Layer 7 of a small transformer language model trained on English Wikipedia (12 layers, counted from 0, width 96).
A neuron's activation on a vector x is GELU(gate . x + bias) times (in . x + bias), where the dot is the dot product.
The model reads these tokens: " B" "est" " A" "ct" "r" "ess" " in" " a" " C" "om" "ed" "y" " |" " C" "r" "it" "ic" "s" "'" " Ch"

The vector x that enters this layer's MLP at each token. A number n stands for n times 0.028.
0 " B": 4 19 42 7 1 -29 22 -15 -30 -31 -13 -14 -17 -17 1 39 -46 -14 -6 -6 26 12 24 -1 18 73 18 3 49 53 21 -2 -8 -34 15 -29 37 -27 27 -2 2 -18 -20 15 -13 56 1 -13 10 -9 68 -4 25 3 44 -52 -23 46 57 -52 -52 -22 -33 -10 58 -23 43 -24 8 -18 -19 -3 74 28 7 17 21 -12 41 2 -20 33 18 3 8 -23 -16 11 7 -46 26 22 44 -2 -9 19
1 "est": -16 -27 45 -90 35 -32 17 -3 -9 -7 -17 -48 -14 -75 -25 2 -30 -27 11 -22 78 -6 28 12 -7 39 0 2 20 24 12 0 10 -41 -20 13 47 -11 16 59 -15 -4 -36 32 -12 30 -34 -50 -17 -3 41 -13 -12 32 32 -19 -18 32 44 -14 -17 -65 -29 20 44 -26 39 -29 8 -43 1 -24 45 -21 -17 13 -52 38 50 -13 -1 -1 14 14 -5 4 -20 25 38 -6 32 7 -3 -26 0 12
2 " A": -1 -11 13 23 -21 -37 -17 -1 -28 -36 -10 -26 16 -53 -19 21 -17 -19 -29 3 55 34 -3 -9 38 76 2 24 2 31 53 23 -27 7 34 -15 8 -14 17 -14 -25 -21 -54 11 -26 5 -5 27 8 -20 42 12 6 12 16 -15 -26 14 40 -33 -53 -12 -38 -3 85 -11 47 -14 -20 -32 -21 1 42 -24 10 16 11 16 43 4 8 36 -1 24 21 -68 -43 13 17 -41 28 -1 38 8 -15 48
3 "ct": -18 -14 40 -31 -41 0 -3 33 -48 -6 12 -29 -33 -37 -33 13 -76 -19 1 8 29 64 14 0 42 27 9 -22 -2 27 17 56 16 -16 -11 1 6 -14 13 59 18 22 -28 22 -31 -22 3 -41 20 -23 20 18 37 -10 -18 -9 16 -7 10 -16 -78 -72 -35 -4 -5 0 34 9 -4 -51 3 34 59 -18 -42 -8 -19 7 14 -4 -10 3 -2 62 -15 16 4 -24 21 16 60 38 26 -30 -18 40
4 "r": 18 0 -39 -34 -47 20 -12 9 -21 -33 49 8 17 -74 -55 48 -18 48 -40 -9 40 76 17 1 46 17 -41 18 72 18 -30 22 23 -29 -3 -11 -12 44 30 -11 -26 21 -24 0 -37 -17 -8 -2 48 -1 15 -4 -6 -40 22 -20 5 -11 35 8 3 -19 -17 -25 0 26 17 19 30 -9 81 -42 53 -3 -29 36 0 6 32 -11 -16 5 -10 28 -20 -3 4 40 -9 -26 19 12 -32 -36 -15 31
5 "ess": 20 34 -11 -53 -53 -11 -7 -12 -23 3 6 -6 -42 -55 -50 0 -64 29 -46 10 -5 48 26 2 23 25 -31 -19 53 28 -25 21 39 20 -15 -39 39 -25 -6 20 14 -2 -52 -10 -36 14 -8 -57 74 -48 1 10 13 -21 26 -37 -23 12 1 14 -33 6 -5 -40 38 2 26 39 18 0 38 -14 44 -20 -21 6 -15 29 52 -69 -9 3 -15 54 21 -13 -28 8 37 25 -2 24 -3 -14 -5 -2
6 " in": 18 3 -10 11 -20 -18 -1 -14 -25 1 -30 -10 -22 -35 -33 -26 -83 -35 -45 3 -13 14 10 -11 16 12 7 13 21 51 -7 -11 5 -34 37 24 24 8 -14 -9 -5 -9 -38 52 -28 49 27 -21 -12 -14 56 32 34 1 21 -44 -19 -2 40 -54 -65 0 -43 -29 71 18 51 4 24 -2 -3 -35 64 12 -27 15 16 5 37 3 20 45 31 38 2 -15 -9 5 15 -33 15 4 39 -1 20 33
7 " a": 3 31 9 4 3 -46 -2 -26 -26 -20 -25 -15 -28 -49 -8 0 -66 -30 -14 12 12 33 21 14 19 5 -10 23 29 4 35 7 -5 -12 27 -19 16 11 0 -34 -5 -22 -25 59 -11 -3 1 5 5 6 21 0 21 2 18 -6 -35 19 46 -23 -71 -23 -58 3 85 28 64 0 8 -27 -2 -28 60 13 0 18 40 6 32 5 22 55 10 15 1 -59 -31 13 28 -44 36 -8 16 -7 23 54
8 " C": -6 -32 46 18 -17 -28 11 26 -43 -1 1 -13 -10 -20 -15 4 -32 9 -25 11 22 20 18 11 84 57 -8 18 2 -6 -15 50 8 -10 20 28 40 -35 -5 -13 -27 24 -34 14 6 27 10 -10 18 -39 69 -9 0 0 6 -23 -8 30 53 -12 -62 -25 -45 -37 49 -68 37 -38 -2 -8 -6 -37 50 -5 8 15 -2 8 35 48 -42 2 5 22 34 -11 6 7 30 -23 17 3 66 26 25 40
9 "om": -9 -12 -17 -41 -21 -31 -20 37 -4 3 3 -53 -17 -48 -28 19 14 0 -45 -19 24 47 54 -7 76 53 -12 3 -8 -8 -26 15 -25 -18 -24 16 4 -3 -11 60 -13 -18 -20 -11 -37 38 -13 -23 35 42 44 -35 13 -27 -13 50 -29 8 16 -33 -46 -46 -2 -42 -3 -3 -3 -32 2 -47 -27 23 15 -48 22 11 26 49 27 21 10 9 21 50 -3 -20 -24 -20 56 -16 -31 5 64 -2 36 23
10 "ed": 22 -42 -20 -9 -20 -7 -15 41 -40 -10 10 -43 -23 -50 -29 55 -34 -3 -80 -19 48 30 10 -2 43 11 -24 -11 27 21 8 8 47 16 -17 42 -22 -37 1 -11 16 31 -27 -23 -9 -1 13 15 8 -25 22 10 41 3 0 -27 -17 9 25 -5 -45 -18 -58 -58 18 -36 39 48 0 -55 -28 -19 -69 -36 -39 -23 44 -7 -9 -13 16 26 11 58 -1 14 -35 9 38 -10 2 16 1 -25 -20 -16
11 "y": 19 19 -33 26 -12 -27 17 10 -34 7 33 -37 -39 -71 -46 -3 -28 -20 -32 -28 7 9 31 0 38 -1 -12 39 43 42 -23 71 14 8 -6 -36 34 12 2 39 -27 -5 -61 8 -33 23 -11 -59 1 2 8 40 14 -76 4 -28 -40 -9 7 0 -47 14 -67 -66 3 -34 36 2 36 -13 -7 -39 27 0 -2 33 -20 -26 2 -39 19 -23 -5 10 3 -49 -4 12 -24 2 18 16 -5 33 -33 24
12 " |": 34 14 19 9 7 -44 -12 -8 -22 -23 -46 -31 -11 -30 1 -27 -55 -10 -45 4 7 18 13 3 28 16 -5 47 33 27 21 6 19 -23 22 5 9 6 6 -6 4 -25 -10 21 13 61 -4 -36 11 -9 36 6 37 13 25 -47 -26 15 23 -25 -61 5 -54 -12 34 -17 70 28 -9 2 -62 -44 96 49 -8 9 38 12 26 2 6 5 -4 31 0 -28 -39 29 24 -20 40 -17 34 -8 9 29
13 " C": 2 -9 24 1 11 -30 15 22 -27 1 -22 -13 -16 -23 18 19 -16 14 -38 12 27 11 13 12 73 45 -22 16 -21 -14 -1 54 4 -5 47 8 59 -46 -9 -19 -38 11 -27 12 1 16 -5 -32 28 -30 53 -5 -2 5 10 -28 2 53 45 -7 -53 -26 -51 -18 40 -72 35 -50 4 6 -16 -27 65 4 16 22 0 6 49 51 -46 19 -4 19 23 -3 -8 -5 31 -36 12 21 43 19 20 48
14 "r": -39 -16 2 -18 2 23 34 13 -22 -33 -10 -48 28 -17 29 33 27 -8 -27 -46 47 30 2 -17 78 32 -29 -20 41 14 4 31 15 -5 20 7 -11 18 28 0 -24 29 -20 0 -5 -6 1 1 63 10 55 -48 -10 -19 -28 35 8 0 51 -24 -35 -62 -18 -12 8 -5 -16 -5 54 -30 21 -28 46 -9 -8 36 6 42 26 49 11 6 15 41 -30 -3 13 25 41 -54 -27 0 44 13 -40 48
15 "it": 18 15 -7 -32 -10 0 2 67 -24 -14 23 -21 -36 -22 -57 55 17 -9 -7 4 3 32 31 -23 30 28 -26 -65 -17 -5 11 -3 48 -33 12 1 31 34 21 69 -3 5 -50 -13 23 6 -13 -7 30 13 -25 -19 -2 -8 -34 53 -6 7 29 -17 -40 -36 -1 -80 -15 4 39 -10 7 -49 -20 -16 47 -41 -6 11 19 28 9 -18 31 26 2 33 -2 -14 52 -50 29 9 -43 9 74 -22 -30 -12
16 "ic": 26 30 -33 -12 -16 -8 -15 16 26 -36 3 1 -9 -67 -49 6 2 32 -58 19 -17 23 51 -55 34 -26 -29 -9 -14 42 -16 32 37 2 32 7 0 23 -26 1 -11 -46 -43 27 -8 27 -1 -37 59 -37 -1 20 -4 -25 15 -1 -63 44 13 29 -59 -24 42 -56 24 -35 54 34 32 1 5 -57 5 -33 16 44 0 -19 2 -17 26 6 -22 13 2 9 0 35 10 -9 -23 21 57 -9 3 3
17 "s": 25 -7 -12 -12 -7 -12 -5 -29 16 -25 -22 -16 -4 -21 -36 27 -39 -1 -32 -15 -3 29 61 22 45 9 8 39 13 37 -33 50 42 9 17 -20 75 -37 -19 37 -11 -15 -81 21 15 33 4 -50 43 -2 22 31 21 -41 18 -25 -30 23 17 -6 -33 -11 -34 -41 44 9 22 33 39 -18 5 -46 45 0 -10 14 -5 5 13 -20 14 -27 -18 82 10 -1 -33 41 16 1 -32 -4 14 19 -45 21
18 "'": 0 40 23 -10 -29 -35 4 -15 -16 -25 -3 9 -3 -88 -2 3 -4 -2 -62 21 0 33 60 -27 56 2 -13 -1 13 39 -1 -14 33 42 30 2 34 -13 -10 2 -34 -13 -29 7 32 -1 6 -44 47 -28 40 4 51 -13 -30 19 -43 8 5 6 -35 3 -48 -26 54 25 40 2 14 -23 -45 -47 39 9 1 28 -30 -31 50 -40 14 0 -12 46 -17 -18 15 33 36 -43 18 -25 5 28 31 6
19 " Ch": 16 -17 39 16 -15 -31 21 7 -68 0 -22 -9 -34 -41 -3 21 -18 18 12 9 31 39 39 11 46 43 -25 -9 -10 21 23 -6 -31 -11 53 27 52 -20 -14 2 -23 -27 -44 32 20 24 11 -30 71 -34 78 -13 0 -16 -24 -41 -21 33 15 -15 -54 -31 -53 29 28 -42 19 -3 -10 -43 -2 -21 51 -43 17 16 -23 5 26 -11 -19 4 13 15 -20 -37 -9 13 37 -17 35 20 54 26 11 27

Each question shows the input weights of one neuron of the MLP. A number n stands for n times 0.015.

n37 gate (bias -0.046): 1 -25 -15 -24 13 1 -5 6 -32 -6 -13 -11 7 22 11 -1 26 -12 29 44 -2 8 18 1 2 8 34 -21 29 -24 27 23 -14 -29 42 5 -35 1 7 -25 -47 -24 35 -9 -10 -15 4 -15 -4 -2 -36 -23 -34 -10 25 6 -14 0 -10 -5 -24 24 3 9 -10 -33 37 -16 4 -14 -16 -14 5 20 1 25 -37 -3 -20 -6 -1 -2 -14 -15 14 24 15 38 -24 29 -18 -22 12 -10 -12 -60
n37 in (bias 0.078): 55 -1 -22 27 -22 36 -2 -13 4 3 -44 10 13 -20 -39 21 7 -17 -3 -5 5 -1 24 8 0 -5 -27 3 -2 -3 -24 -10 18 25 17 -18 19 -35 -37 28 13 9 8 -7 -7 -27 34 3 -24 -46 21 -24 -32 30 -20 4 -45 -25 10 33 7 18 48 14 4 -41 -20 8 10 -17 -24 -18 25 -1 -44 29 -12 9 11 15 13 -40 -2 -6 19 4 -43 14 0 19 -2 -9 3 -8 -7 -3
Which token does this neuron like most? 16 "ic"

n25 gate (bias -0.055): -4 7 50 -7 31 29 18 -11 4 31 -15 5 -10 4 -9 -11 25 -15 4 -36 12 25 2 14 -8 -21 4 5 -18 -5 -35 -8 25 -26 2 15 5 -30 4 -38 -25 12 3 15 54 -8 -38 7 14 30 -7 -10 -5 -8 -4 4 -62 -15 32 23 7 0 8 6 -3 -8 -24 28 -6 1 -12 22 15 35 -25 4 15 1 35 -9 22 17 9 -31 5 -19 14 12 6 16 44 -25 23 -5 12 -14
n25 in (bias 0.108): -27 -54 -27 12 -11 6 30 10 13 14 37 -30 -18 -26 28 -6 -35 33 -6 5 5 -14 32 16 -1 -40 34 -9 10 -10 25 6 36 -22 31 11 4 17 15 29 33 -7 12 38 -27 -11 -33 -26 -25 -1 -13 -1 24 -12 -19 -16 30 -5 -11 15 -12 6 13 -32 3 4 23 -20 -6 7 -10 -9 17 22 7 -22 -2 -46 -26 16 -15 -27 -12 -27 4 -19 39 8 -3 -14 15 12 4 -26 -10 -10
On which token does it fire most, and how strongly? 12 " |", at about 1.8

n30 gate (bias -0.086): 16 1 -4 -4 30 -21 8 5 -4 2 -15 -2 -16 6 1 21 -34 -1 37 -10 5 -15 3 -17 -38 -8 -3 -44 1 0 12 -31 -35 1 14 6 1 36 -3 -24 -24 18 -14 -3 -23 0 5 -1 29 26 1 -7 -38 36 8 4 5 -11 7 -5 -14 -20 6 30 16 7 -10 1 -34 6 -24 -15 -2 29 5 4 -10 21 38 -25 5 10 10 -9 17 41 -4 14 -12 -8 -4 6 22 25 18 4
n30 in (bias -0.036): -11 -13 -34 7 -12 30 1 20 2 -27 -10 0 -24 -8 20 44 -29 -8 8 -11 -18 -49 -19 -18 18 -19 4 -9 -30 14 -46 -28 1 -36 32 -2 4 -11 27 -10 9 6 7 28 10 31 -46 7 -12 -11 8 42 2 -31 -21 -8 -1 4 -16 -15 10 -13 -9 2 -3 20 1 -14 -32 0 -30 22 -8 -12 -31 -13 1 -13 -14 -15 -11 7 -44 -4 -9 -5 9 25 4 -20 2 -2 4 -11 -3 -5
Its two highest activations, in order, are on tokens 6 " in", 0 " B"

n32 gate (bias -0.114): 1 -30 -34 -25 -25 3 -2 19 18 2 16 18 11 19 -10 14 41 33 3 12 -6 -20 -11 -56 0 3 5 -39 11 24 30 -1 17 18 23 13 -1 16 -8 -23 -34 6 11 3 -45 13 -41 40 -21 -3 -59 -12 14 -7 -7 1 -41 8 -15 -12 -2 7 -10 -3 -9 6 -31 -6 15 5 0 -3 -18 8 24 -34 -14 1 18 31 49 -4 -11 45 2 -16 -12 -2 7 -39 -6 33 -3 29 -2 12
n32 in (bias 0.042): 26 -21 -20 -25 26 -11 4 -1 -19 1 -20 -1 19 -17 31 -6 11 40 23 5 16 -16 -5 -38 11 -54 18 -31 23 18 -31 -28 -34 24 -12 -16 -18 7 -4 11 2 4 16 -7 -17 -3 -56 36 10 -2 -27 -29 25 -9 1 40 16 0 -13 46 -31 -33 14 26 16 29 17 -25 3 -4 -26 -4 -23 22 14 21 22 5 -1 21 27 17 -28 0 -4 -15 9 -11 -41 -27 -12 11 7 -5 7 0
On which token does it fire most, and how strongly? 14 "r", at about 2.8

n95 gate (bias -0.095): -37 -18 -10 -24 16 -3 0 -27 31 5 5 -25 -25 14 -14 -17 9 14 -20 -10 15 4 -18 -19 -1 27 7 -16 -2 -17 10 13 -13 3 18 -62 -1 0 -1 -48 -5 -17 -9 31 9 -49 41 -1 13 -2 -12 -1 -8 10 -3 -24 -24 5 -14 33 20 6 -8 -1 47 16 14 11 -29 21 19 -4 -5 -1 -5 8 -12 18 -8 -10 1 3 18 37 19 -36 30 -2 -3 -8 -8 -20 7 -8 3 -14
n95 in (bias 0.000): 19 -26 0 2 -28 -4 15 23 30 -24 7 1 23 5 -39 17 3 2 -27 -9 9 15 -28 34 -2 3 4 2 8 11 -54 3 -6 -19 -11 -52 -8 15 -1 -17 -4 9 -3 -10 21 30 -44 -21 5 23 18 29 -31 16 3 -4 -46 -1 -7 -55 14 -20 -10 14 -3 19 -12 -3 15 23 -1 -11 4 -10 -8 -8 1 19 -11 14 -25 14 35 1 27 -12 23 3 7 -14 1 -19 -5 22 27 41
Its two highest activations, in order, are on tokens 2 " A", 7 " a"

n33 gate (bias -0.086): 28 -22 18 -1 8 38 24 1 -31 2 17 -1 20 -8 -3 -11 4 -20 6 -13 6 -21 -2 19 -10 34 -15 -3 22 -5 41 -9 -20 -16 -3 -11 11 -4 -9 -8 -18 -8 24 -3 25 6 -39 -6 -6 21 9 -22 45 -5 -1 27 -1 -35 36 -3 10 -1 -1 -34 -1 -16 8 10 -21 10 -10 9 -8 -1 -5 3 -16 -4 -17 10 -7 -15 -32 -10 -1 -28 -15 18 -9 -14 13 -33 30 14 -22 -17
n33 in (bias -0.025): -22 1 -6 16 -9 14 -2 4 23 35 -3 2 -19 22 12 -8 -11 -19 -1 19 5 -12 -15 -32 16 1 -19 11 33 12 21 -18 3 -27 -6 -21 -10 -5 11 17 -24 -19 2 -44 6 9 12 -33 23 -13 -3 -2 -30 30 24 -5 7 30 0 -3 1 31 -32 -16 20 -18 32 -12 -11 22 -12 5 -31 28 38 -6 21 19 18 13 18 13 -5 -21 22 11 -25 -18 13 28 -11 -6 8 -13 -17 -16
Its three highest activations, in order, are on tokens 0 " B", 12 " |", 2 " A"

n19 gate (bias -0.135): -14 -3 -1 -21 13 -7 17 -4 42 6 8 21 0 13 -12 11 -5 -21 6 -11 -10 6 -15 -3 -32 -3 6 5 -21 16 -31 -17 -9 -10 43 2 7 -3 -19 9 9 -7 7 -7 14 -11 -1 -39 20 17 11 -17 -11 -1 16 -25 15 15 -9 10 14 -19 -25 -12 29 37 -15 16 -4 -8 18 -10 8 35 -26 -11 -27 22 -2 -49 5 -37 -1 4 32 24 -6 -30 -20 -4 -17 -3 -2 -3 -10 9
n19 in (bias 0.043): -6 4 9 19 11 -12 -8 17 23 5 -12 29 8 3 8 3 8 37 -23 -32 36 25 10 6 17 22 10 -22 -18 10 0 -36 -12 7 -23 17 -5 -8 -31 18 -14 1 10 -34 -19 -9 -28 8 25 -9 -2 -1 -9 14 20 19 -18 -6 -22 27 17 -31 36 17 12 -4 -19 -31 -4 -12 -17 -15 24 -1 -1 -3 3 -12 5 15 16 -7 0 -17 -44 -39 33 11 -2 16 11 11 -22 -35 4 36
Which token does this neuron like most? 1 "est"

n66 gate (bias -0.041): 37 -39 -40 -17 -2 25 15 -46 -3 -1 6 2 3 -18 -11 11 8 -7 15 -22 5 -8 -15 22 -1 -5 0 -1 -16 16 -25 3 14 9 13 -3 4 24 -3 24 16 1 13 -1 14 1 6 16 20 -18 -7 -6 21 -4 -6 13 -6 -19 2 1 2 -18 -10 -3 -22 -13 -32 15 7 -12 -16 4 8 8 -27 -1 -69 23 8 -26 36 -30 29 4 -9 42 -36 -15 -24 -6 -24 -10 -9 13 15 -11
n66 in (bias -0.017): 41 -6 16 13 -6 1 17 4 5 -32 -1 -36 -11 -18 -30 35 -10 28 -8 -39 -4 -9 23 -32 5 -28 -2 15 12 -21 -13 7 -4 10 19 12 31 -11 -2 33 23 30 -24 4 23 -20 19 -27 -30 24 -4 -22 -3 -24 -20 -20 -1 -6 -32 -6 4 27 24 12 -44 9 -13 18 -25 18 -4 1 21 29 25 50 -30 26 -6 12 -15 -1 -3 -5 18 1 -34 -21 -13 25 -15 4 -27 0 22 -2
Its two highest activations, in order, are on tokens 17 "s", 11 "y"

n123 gate (bias -0.001): 29 10 -18 -23 11 -7 30 6 36 5 23 14 44 12 9 -12 -10 11 4 -3 7 11 -6 9 22 -5 -2 8 -37 8 26 24 -31 -10 5 -1 28 -7 -20 -13 -17 -23 25 28 29 28 -19 13 -2 30 30 29 15 -44 9 -10 -3 15 -39 3 30 -34 25 -3 29 9 7 -22 23 5 4 -6 14 12 26 -2 0 6 -12 2 -7 -11 -12 -20 -13 13 6 20 12 -9 -8 25 -15 -14 -6 -7
n123 in (bias -0.046): 38 -41 4 12 8 -21 -17 -28 17 -13 -40 -21 21 -29 4 -23 -13 24 14 20 -15 -6 -15 -30 6 7 -10 20 -35 9 36 -49 -5 -10 12 -5 4 -1 2 26 3 -14 -2 39 13 7 -16 0 -17 26 1 6 -23 25 -1 -10 -2 -13 34 27 23 -12 -21 -24 -13 -7 3 24 -4 23 -18 -13 23 -2 -18 5 36 -20 6 18 -24 -7 -30 -7 3 1 14 -4 -17 -7 -30 3 4 -8 -18 11
Its three highest activations, in order, are on tokens 16 "ic", 17 "s", 13 " C"